Layer 4 of a small transformer language model trained on English Wikipedia (8 layers, counted from 0, width 64).
A neuron's activation on a vector x is SiLU(gate . x) times (in . x), where the dot is the dot product.
The model reads these tokens: "om" "." " M" "v" "emb" "a" " a" " N" "z" "ing" "a" " comp" "et" "ed" " for" " pol" "it" "ical" " p" "ower"

The vector x that enters this layer's MLP at each token. A number n stands for (n - 128) times 0.028.
0 "om": 76, 149, 119, 142, 180, 140, 128, 174, 103, 132, 138, 158, 178, 113, 173, 127, 208, 168, 155, 112, 107, 129, 96, 65, 98, 170, 144, 156, 123, 140, 163, 109, 64, 192, 140, 130, 135, 141, 129, 58, 146, 152, 132, 125, 95, 94, 73, 124, 149, 115, 154, 115, 137, 112, 102, 45, 103, 143, 159, 102, 179, 142, 148, 111
1 ".": 141, 169, 98, 170, 151, 84, 127, 114, 118, 94, 164, 150, 170, 80, 163, 76, 208, 140, 152, 96, 114, 137, 80, 129, 75, 183, 109, 100, 149, 120, 160, 159, 62, 149, 141, 130, 108, 121, 62, 108, 130, 180, 124, 132, 75, 88, 102, 135, 140, 101, 134, 96, 158, 109, 113, 127, 118, 155, 134, 98, 169, 138, 131, 126
2 " M": 62, 145, 159, 180, 145, 103, 116, 119, 132, 118, 165, 122, 183, 75, 140, 140, 208, 158, 158, 158, 123, 90, 89, 57, 80, 138, 96, 106, 125, 131, 145, 162, 106, 115, 119, 90, 85, 92, 173, 83, 75, 123, 147, 122, 85, 122, 96, 120, 159, 107, 115, 121, 145, 76, 134, 89, 171, 150, 98, 118, 164, 154, 143, 131
3 "v": 96, 128, 148, 161, 139, 100, 160, 130, 129, 117, 113, 128, 126, 88, 180, 123, 172, 109, 181, 140, 130, 118, 129, 125, 122, 141, 136, 151, 200, 147, 100, 163, 84, 92, 85, 76, 72, 182, 169, 111, 98, 75, 107, 102, 100, 126, 68, 111, 96, 138, 148, 84, 128, 102, 148, 104, 215, 150, 76, 56, 160, 160, 115, 188
4 "emb": 78, 103, 140, 164, 103, 93, 144, 148, 119, 102, 106, 104, 100, 142, 186, 104, 199, 98, 142, 70, 166, 102, 93, 101, 145, 113, 171, 163, 126, 146, 112, 141, 85, 97, 85, 113, 93, 186, 116, 132, 124, 103, 133, 167, 92, 120, 91, 99, 102, 141, 159, 103, 141, 99, 119, 156, 184, 150, 102, 74, 138, 209, 114, 190
5 "a": 147, 156, 157, 173, 142, 89, 90, 96, 137, 106, 161, 125, 121, 171, 116, 108, 207, 114, 102, 107, 110, 137, 55, 100, 68, 143, 135, 122, 143, 92, 153, 128, 40, 128, 121, 134, 105, 200, 112, 101, 114, 97, 120, 123, 143, 111, 142, 82, 111, 119, 152, 170, 152, 121, 160, 141, 168, 157, 106, 86, 155, 184, 125, 160
6 " a": 103, 148, 76, 142, 111, 121, 109, 112, 103, 131, 143, 155, 160, 109, 171, 115, 247, 127, 158, 139, 99, 100, 116, 106, 101, 123, 169, 102, 140, 107, 183, 120, 95, 141, 135, 179, 140, 158, 104, 109, 127, 163, 148, 76, 100, 118, 128, 115, 165, 101, 138, 168, 170, 99, 130, 115, 171, 135, 132, 110, 172, 153, 147, 164
7 " N": 72, 123, 122, 181, 79, 100, 100, 128, 89, 91, 145, 183, 128, 76, 127, 139, 200, 189, 149, 156, 207, 97, 111, 98, 95, 98, 146, 106, 138, 140, 157, 131, 116, 119, 127, 151, 103, 109, 182, 87, 91, 132, 114, 69, 82, 159, 103, 136, 117, 127, 89, 149, 152, 79, 132, 115, 165, 148, 133, 87, 143, 194, 113, 117
8 "z": 99, 144, 149, 183, 115, 125, 103, 113, 112, 158, 141, 195, 136, 132, 121, 129, 178, 131, 160, 172, 204, 123, 80, 145, 86, 129, 127, 174, 170, 114, 123, 177, 99, 72, 98, 145, 116, 115, 179, 98, 100, 86, 100, 113, 116, 140, 73, 139, 74, 83, 96, 118, 119, 100, 126, 129, 156, 170, 109, 43, 168, 116, 92, 176
9 "ing": 102, 163, 164, 185, 121, 129, 101, 137, 117, 178, 129, 144, 130, 169, 134, 99, 248, 113, 136, 134, 158, 109, 111, 177, 123, 137, 158, 130, 121, 121, 168, 119, 119, 69, 108, 165, 111, 159, 135, 132, 106, 108, 105, 113, 122, 122, 80, 114, 77, 75, 118, 131, 156, 106, 95, 138, 106, 143, 117, 83, 145, 168, 80, 157
10 "a": 135, 169, 147, 181, 136, 77, 99, 72, 126, 143, 157, 137, 131, 156, 121, 100, 229, 110, 102, 146, 123, 153, 69, 118, 59, 124, 140, 88, 149, 119, 144, 109, 65, 90, 122, 189, 125, 146, 142, 115, 114, 108, 128, 93, 143, 112, 139, 115, 94, 108, 94, 154, 170, 136, 141, 131, 134, 159, 127, 108, 156, 175, 99, 153
11 " comp": 44, 84, 90, 180, 144, 106, 111, 175, 55, 129, 154, 85, 151, 84, 165, 114, 183, 149, 125, 152, 174, 91, 65, 129, 129, 99, 177, 106, 130, 148, 134, 117, 48, 113, 143, 119, 108, 147, 89, 144, 112, 91, 114, 130, 112, 86, 131, 111, 128, 84, 130, 152, 126, 123, 139, 112, 122, 134, 132, 129, 128, 172, 191, 158
12 "et": 130, 113, 118, 184, 139, 82, 61, 152, 80, 99, 136, 84, 164, 103, 165, 121, 171, 119, 139, 96, 156, 92, 40, 155, 109, 179, 176, 125, 79, 142, 151, 53, 59, 115, 162, 66, 122, 142, 129, 154, 96, 134, 111, 109, 129, 79, 114, 124, 111, 142, 128, 150, 133, 71, 112, 150, 136, 131, 96, 111, 141, 165, 166, 141
13 "ed": 112, 138, 114, 156, 155, 109, 75, 142, 102, 109, 173, 79, 164, 91, 133, 111, 190, 110, 149, 80, 117, 96, 55, 114, 60, 159, 145, 67, 41, 143, 155, 116, 97, 75, 136, 112, 101, 168, 92, 84, 118, 103, 107, 90, 116, 105, 79, 96, 83, 82, 113, 132, 180, 109, 121, 123, 139, 136, 84, 117, 133, 145, 167, 121
14 " for": 97, 210, 70, 147, 143, 109, 81, 153, 98, 135, 134, 114, 178, 109, 131, 110, 189, 141, 155, 141, 156, 79, 111, 108, 114, 157, 142, 44, 103, 136, 134, 164, 75, 147, 142, 156, 106, 147, 105, 89, 113, 145, 123, 109, 80, 126, 82, 124, 116, 84, 83, 121, 179, 112, 113, 95, 172, 160, 147, 132, 130, 148, 145, 122
15 " pol": 44, 145, 92, 121, 140, 101, 91, 145, 117, 154, 176, 139, 203, 36, 137, 120, 181, 121, 143, 94, 170, 90, 95, 100, 138, 105, 140, 120, 94, 136, 156, 138, 102, 77, 116, 99, 141, 123, 100, 117, 111, 128, 117, 109, 39, 154, 110, 136, 162, 112, 72, 97, 194, 108, 129, 80, 141, 142, 91, 118, 135, 146, 133, 129
16 "it": 114, 121, 118, 164, 129, 82, 109, 111, 118, 180, 105, 82, 138, 46, 163, 111, 171, 139, 214, 151, 200, 109, 84, 115, 100, 136, 161, 158, 89, 144, 121, 38, 81, 124, 95, 101, 113, 174, 116, 143, 136, 159, 103, 100, 74, 135, 119, 116, 154, 147, 71, 110, 169, 105, 114, 124, 130, 151, 80, 139, 158, 172, 146, 101
17 "ical": 83, 163, 100, 165, 149, 120, 61, 167, 131, 128, 100, 148, 159, 97, 108, 114, 220, 123, 150, 117, 163, 85, 101, 148, 93, 128, 191, 120, 66, 151, 129, 57, 90, 99, 117, 145, 96, 147, 93, 133, 126, 123, 110, 101, 110, 108, 134, 115, 125, 119, 117, 94, 209, 136, 125, 119, 122, 159, 128, 162, 145, 121, 168, 99
18 " p": 44, 112, 76, 179, 130, 91, 149, 156, 110, 139, 121, 143, 170, 93, 171, 173, 187, 191, 110, 136, 202, 113, 95, 106, 135, 82, 174, 64, 99, 185, 161, 113, 88, 111, 110, 128, 144, 149, 130, 128, 73, 134, 115, 98, 108, 120, 141, 148, 103, 93, 151, 133, 154, 114, 124, 116, 162, 134, 133, 122, 136, 176, 135, 169
19 "ower": 78, 163, 115, 157, 123, 132, 28, 159, 92, 114, 96, 102, 140, 169, 161, 118, 157, 141, 100, 98, 157, 84, 89, 126, 86, 133, 161, 84, 104, 155, 145, 99, 53, 76, 145, 86, 151, 169, 89, 154, 69, 164, 138, 134, 124, 134, 145, 107, 104, 109, 105, 141, 147, 117, 120, 94, 181, 158, 101, 99, 146, 175, 131, 104

Each question shows the input weights of one neuron of the MLP. A number n stands for (n - 128) times 0.0061.

n195 gate: 127, 110, 124, 145, 109, 130, 122, 117, 127, 77, 146, 180, 122, 146, 102, 117, 111, 171, 176, 111, 144, 160, 91, 138, 99, 125, 137, 125, 80, 108, 93, 119, 114, 178, 141, 133, 110, 91, 144, 144, 147, 194, 139, 138, 185, 110, 112, 108, 122, 102, 109, 103, 112, 130, 111, 119, 83, 70, 92, 107, 152, 141, 165, 117
n195 in: 157, 131, 112, 160, 145, 172, 140, 115, 167, 116, 162, 124, 158, 105, 160, 88, 171, 94, 102, 89, 129, 101, 94, 124, 159, 108, 139, 146, 128, 144, 121, 128, 108, 136, 168, 146, 103, 113, 154, 117, 120, 175, 155, 141, 126, 108, 107, 117, 150, 139, 86, 142, 136, 155, 76, 140, 104, 115, 133, 149, 141, 77, 142, 124
On which three tokens does it fire most, strongest first? 1 ".", 0 "om", 12 "et"

n6 gate: 88, 95, 112, 140, 152, 98, 68, 123, 95, 172, 109, 81, 112, 132, 100, 168, 145, 133, 145, 137, 108, 132, 155, 167, 159, 134, 122, 150, 107, 132, 159, 126, 146, 137, 131, 97, 162, 108, 104, 62, 83, 125, 99, 121, 130, 122, 159, 144, 110, 144, 201, 102, 149, 155, 124, 88, 103, 84, 57, 98, 124, 101, 188, 116
n6 in: 96, 80, 122, 100, 129, 126, 147, 109, 97, 120, 132, 149, 135, 169, 54, 86, 121, 119, 159, 63, 161, 120, 141, 111, 128, 119, 116, 159, 112, 130, 158, 82, 146, 89, 110, 136, 124, 148, 119, 81, 141, 126, 164, 136, 141, 144, 100, 160, 139, 93, 130, 165, 147, 113, 125, 140, 104, 113, 99, 89, 130, 133, 103, 130
On which token does it fire most, and how strongly? 13 "ed", at about 1.3

n99 gate: 91, 131, 127, 98, 154, 109, 150, 152, 116, 156, 129, 153, 138, 171, 156, 145, 145, 164, 140, 139, 103, 153, 145, 108, 159, 134, 150, 105, 152, 104, 106, 101, 94, 113, 117, 136, 97, 125, 131, 138, 196, 148, 123, 108, 89, 106, 147, 143, 111, 103, 138, 120, 121, 152, 127, 123, 149, 91, 98, 157, 72, 110, 122, 113
n99 in: 157, 135, 122, 124, 117, 187, 147, 149, 144, 113, 146, 161, 143, 179, 133, 107, 142, 118, 144, 113, 151, 117, 121, 108, 162, 126, 171, 139, 130, 135, 147, 110, 142, 90, 127, 134, 123, 162, 151, 164, 98, 162, 87, 144, 83, 132, 141, 93, 106, 131, 167, 47, 141, 118, 94, 132, 124, 119, 123, 129, 123, 133, 107, 130
On which token does it fire most? 18 " p"

n16 gate: 185, 136, 107, 174, 139, 108, 80, 109, 137, 128, 151, 176, 104, 143, 142, 133, 106, 145, 133, 188, 98, 125, 179, 106, 129, 149, 137, 89, 118, 124, 120, 98, 134, 130, 117, 112, 109, 83, 87, 94, 120, 138, 141, 133, 112, 162, 66, 136, 135, 126, 159, 124, 93, 119, 114, 102, 146, 96, 99, 130, 126, 104, 118, 102
n16 in: 138, 148, 100, 115, 92, 115, 137, 77, 92, 141, 121, 120, 139, 168, 166, 124, 173, 154, 133, 96, 129, 79, 93, 127, 155, 102, 125, 126, 126, 129, 101, 134, 160, 98, 139, 91, 145, 127, 142, 177, 106, 129, 83, 132, 128, 129, 152, 102, 124, 135, 114, 117, 117, 127, 132, 132, 149, 127, 50, 103, 119, 106, 104, 134
On which token does it fire most? 2 " M"

n226 gate: 130, 67, 110, 145, 137, 157, 171, 125, 120, 135, 169, 121, 115, 50, 126, 114, 146, 146, 114, 55, 120, 89, 146, 75, 151, 125, 134, 146, 95, 111, 107, 89, 134, 148, 147, 118, 106, 112, 112, 119, 123, 151, 126, 121, 114, 114, 145, 101, 77, 111, 107, 165, 144, 138, 119, 137, 143, 116, 104, 201, 141, 120, 174, 158
n226 in: 165, 133, 135, 139, 136, 114, 140, 129, 140, 93, 105, 121, 149, 141, 151, 93, 168, 73, 118, 122, 128, 138, 98, 127, 93, 93, 139, 137, 169, 134, 140, 136, 150, 151, 86, 140, 137, 143, 145, 109, 127, 62, 105, 113, 148, 145, 118, 116, 127, 104, 131, 139, 140, 127, 127, 170, 121, 125, 119, 118, 113, 112, 104, 103
On which token does it fire most? 13 "ed"

n80 gate: 168, 183, 112, 146, 149, 167, 156, 149, 109, 129, 97, 110, 142, 128, 143, 148, 132, 110, 122, 117, 130, 134, 141, 114, 95, 175, 123, 160, 190, 141, 154, 118, 104, 152, 132, 113, 75, 139, 101, 135, 153, 115, 139, 111, 78, 165, 128, 119, 100, 120, 134, 151, 106, 149, 121, 124, 137, 146, 145, 127, 120, 152, 126, 164
n80 in: 110, 147, 129, 124, 55, 78, 138, 163, 127, 150, 111, 142, 120, 109, 131, 132, 121, 84, 120, 114, 121, 109, 121, 116, 119, 150, 151, 178, 144, 116, 99, 136, 163, 123, 141, 146, 110, 153, 168, 93, 128, 169, 135, 148, 133, 182, 133, 90, 112, 146, 163, 82, 148, 163, 162, 100, 122, 112, 153, 133, 139, 150, 117, 131
Its two highest activations, in order, are on tokens 3 "v", 4 "emb"

n183 gate: 137, 112, 95, 133, 92, 131, 139, 155, 134, 149, 136, 147, 133, 85, 148, 111, 92, 123, 94, 106, 79, 113, 200, 58, 148, 138, 107, 122, 106, 138, 143, 170, 165, 168, 103, 169, 124, 122, 153, 175, 128, 103, 132, 112, 173, 152, 104, 142, 122, 111, 43, 68, 158, 73, 92, 136, 162, 110, 115, 173, 78, 144, 119, 134
n183 in: 155, 111, 136, 129, 130, 122, 144, 106, 143, 120, 133, 114, 157, 179, 72, 138, 166, 147, 82, 154, 168, 126, 114, 97, 107, 174, 175, 90, 118, 140, 124, 129, 143, 93, 112, 179, 210, 158, 124, 118, 126, 141, 146, 159, 113, 129, 83, 143, 101, 157, 112, 185, 68, 131, 110, 115, 159, 135, 96, 122, 121, 98, 160, 127
On which token does it fire most, and how strongly? 14 " for", at about 0.39

n42 gate: 129, 122, 131, 103, 127, 125, 137, 149, 84, 148, 131, 115, 166, 107, 156, 153, 120, 122, 146, 149, 134, 132, 84, 143, 148, 128, 112, 171, 153, 104, 89, 91, 119, 114, 154, 141, 112, 140, 162, 117, 142, 112, 118, 132, 114, 160, 173, 91, 82, 172, 115, 171, 127, 138, 109, 112, 163, 119, 122, 127, 127, 157, 123, 153
n42 in: 117, 100, 101, 140, 157, 141, 123, 119, 137, 172, 145, 110, 120, 117, 149, 129, 110, 192, 165, 150, 117, 132, 164, 105, 114, 120, 105, 135, 162, 162, 121, 139, 102, 104, 107, 151, 161, 163, 138, 130, 141, 176, 129, 132, 105, 117, 67, 107, 132, 130, 151, 118, 99, 133, 156, 141, 124, 150, 161, 145, 85, 119, 154, 149
On which three tokens does it fire most, strongest first? 3 "v", 16 "it", 11 " comp"

n245 gate: 127, 153, 118, 113, 109, 126, 152, 163, 140, 167, 152, 94, 136, 125, 112, 123, 131, 148, 152, 163, 160, 112, 123, 101, 166, 103, 99, 147, 146, 129, 78, 134, 125, 121, 128, 97, 168, 160, 111, 96, 175, 151, 167, 97, 119, 138, 117, 134, 116, 122, 164, 169, 76, 130, 149, 45, 164, 186, 129, 104, 143, 91, 107, 68
n245 in: 138, 96, 155, 149, 140, 177, 126, 139, 155, 165, 109, 151, 125, 149, 196, 130, 134, 165, 156, 144, 156, 115, 102, 121, 126, 158, 127, 144, 137, 124, 147, 101, 182, 54, 150, 102, 146, 70, 117, 136, 85, 88, 145, 131, 150, 113, 111, 173, 108, 131, 87, 155, 91, 129, 117, 144, 175, 98, 121, 121, 117, 116, 130, 126
On which token does it fire most, and how strongly? 8 "z", at about 1.2

n59 gate: 109, 166, 138, 145, 126, 170, 145, 107, 150, 128, 121, 139, 68, 117, 158, 179, 135, 102, 136, 119, 106, 170, 147, 134, 111, 141, 98, 109, 135, 145, 139, 157, 124, 113, 108, 106, 146, 116, 134, 113, 176, 112, 126, 96, 170, 130, 152, 122, 76, 177, 83, 153, 146, 192, 137, 157, 126, 120, 140, 137, 153, 183, 115, 153
n59 in: 140, 132, 122, 174, 114, 84, 144, 141, 122, 158, 125, 95, 109, 146, 123, 79, 138, 118, 153, 124, 123, 132, 117, 96, 115, 133, 147, 106, 104, 119, 100, 154, 148, 112, 124, 116, 156, 175, 110, 118, 137, 146, 181, 101, 122, 114, 109, 135, 139, 181, 103, 149, 120, 134, 136, 145, 87, 124, 176, 154, 127, 134, 175, 129
On which token does it fire most? 10 "a"

n201 gate: 106, 149, 162, 65, 142, 105, 143, 148, 133, 164, 102, 161, 91, 161, 160, 143, 167, 157, 146, 79, 109, 111, 145, 131, 144, 131, 61, 172, 150, 155, 148, 162, 102, 180, 91, 141, 105, 127, 106, 138, 138, 163, 100, 118, 110, 118, 99, 114, 134, 132, 134, 101, 102, 123, 119, 108, 126, 99, 140, 133, 130, 147, 126, 147
n201 in: 159, 71, 131, 150, 94, 135, 85, 158, 168, 84, 118, 106, 102, 167, 111, 127, 131, 122, 141, 106, 152, 119, 99, 105, 128, 133, 118, 96, 105, 92, 144, 115, 77, 156, 132, 163, 107, 157, 147, 94, 123, 110, 123, 137, 90, 97, 124, 124, 172, 143, 105, 126, 128, 127, 156, 160, 95, 145, 99, 159, 139, 122, 124, 134
On which token does it fire most, and how strongly? 4 "emb", at about 1.6

n153 gate: 144, 114, 143, 147, 103, 131, 112, 121, 120, 134, 112, 185, 132, 187, 162, 130, 129, 97, 172, 193, 125, 90, 148, 100, 128, 158, 128, 151, 114, 111, 82, 154, 166, 81, 37, 125, 108, 139, 99, 153, 107, 168, 104, 163, 100, 98, 119, 159, 136, 179, 143, 107, 132, 134, 123, 125, 94, 130, 82, 150, 125, 133, 168, 102
n153 in: 125, 115, 130, 96, 103, 132, 142, 89, 142, 106, 147, 146, 120, 89, 137, 134, 92, 124, 112, 133, 149, 101, 104, 192, 137, 101, 112, 136, 78, 65, 122, 64, 110, 113, 143, 172, 68, 157, 110, 121, 121, 80, 133, 130, 95, 112, 132, 122, 133, 126, 126, 140, 140, 172, 117, 157, 135, 179, 134, 135, 119, 137, 154, 126
On which three tokens does it fire most, strongest first? 16 "it", 17 "ical", 0 "om"

n45 gate: 88, 157, 94, 85, 183, 97, 117, 112, 142, 148, 122, 119, 56, 117, 94, 129, 104, 105, 185, 112, 83, 134, 128, 62, 135, 98, 131, 133, 115, 73, 121, 105, 118, 145, 127, 78, 114, 130, 120, 121, 102, 157, 147, 121, 114, 137, 153, 123, 123, 111, 121, 150, 147, 91, 166, 102, 91, 170, 148, 115, 28, 103, 90, 142
n45 in: 136, 149, 139, 95, 140, 125, 122, 135, 82, 143, 150, 96, 78, 83, 131, 159, 126, 142, 113, 130, 95, 132, 162, 127, 153, 118, 127, 90, 89, 126, 163, 128, 61, 87, 107, 116, 103, 145, 112, 168, 153, 139, 138, 137, 128, 94, 124, 119, 116, 127, 83, 129, 107, 107, 137, 187, 133, 77, 114, 105, 133, 89, 149, 204
On which three tokens does it fire most, strongest first? 7 " N", 15 " pol", 8 "z"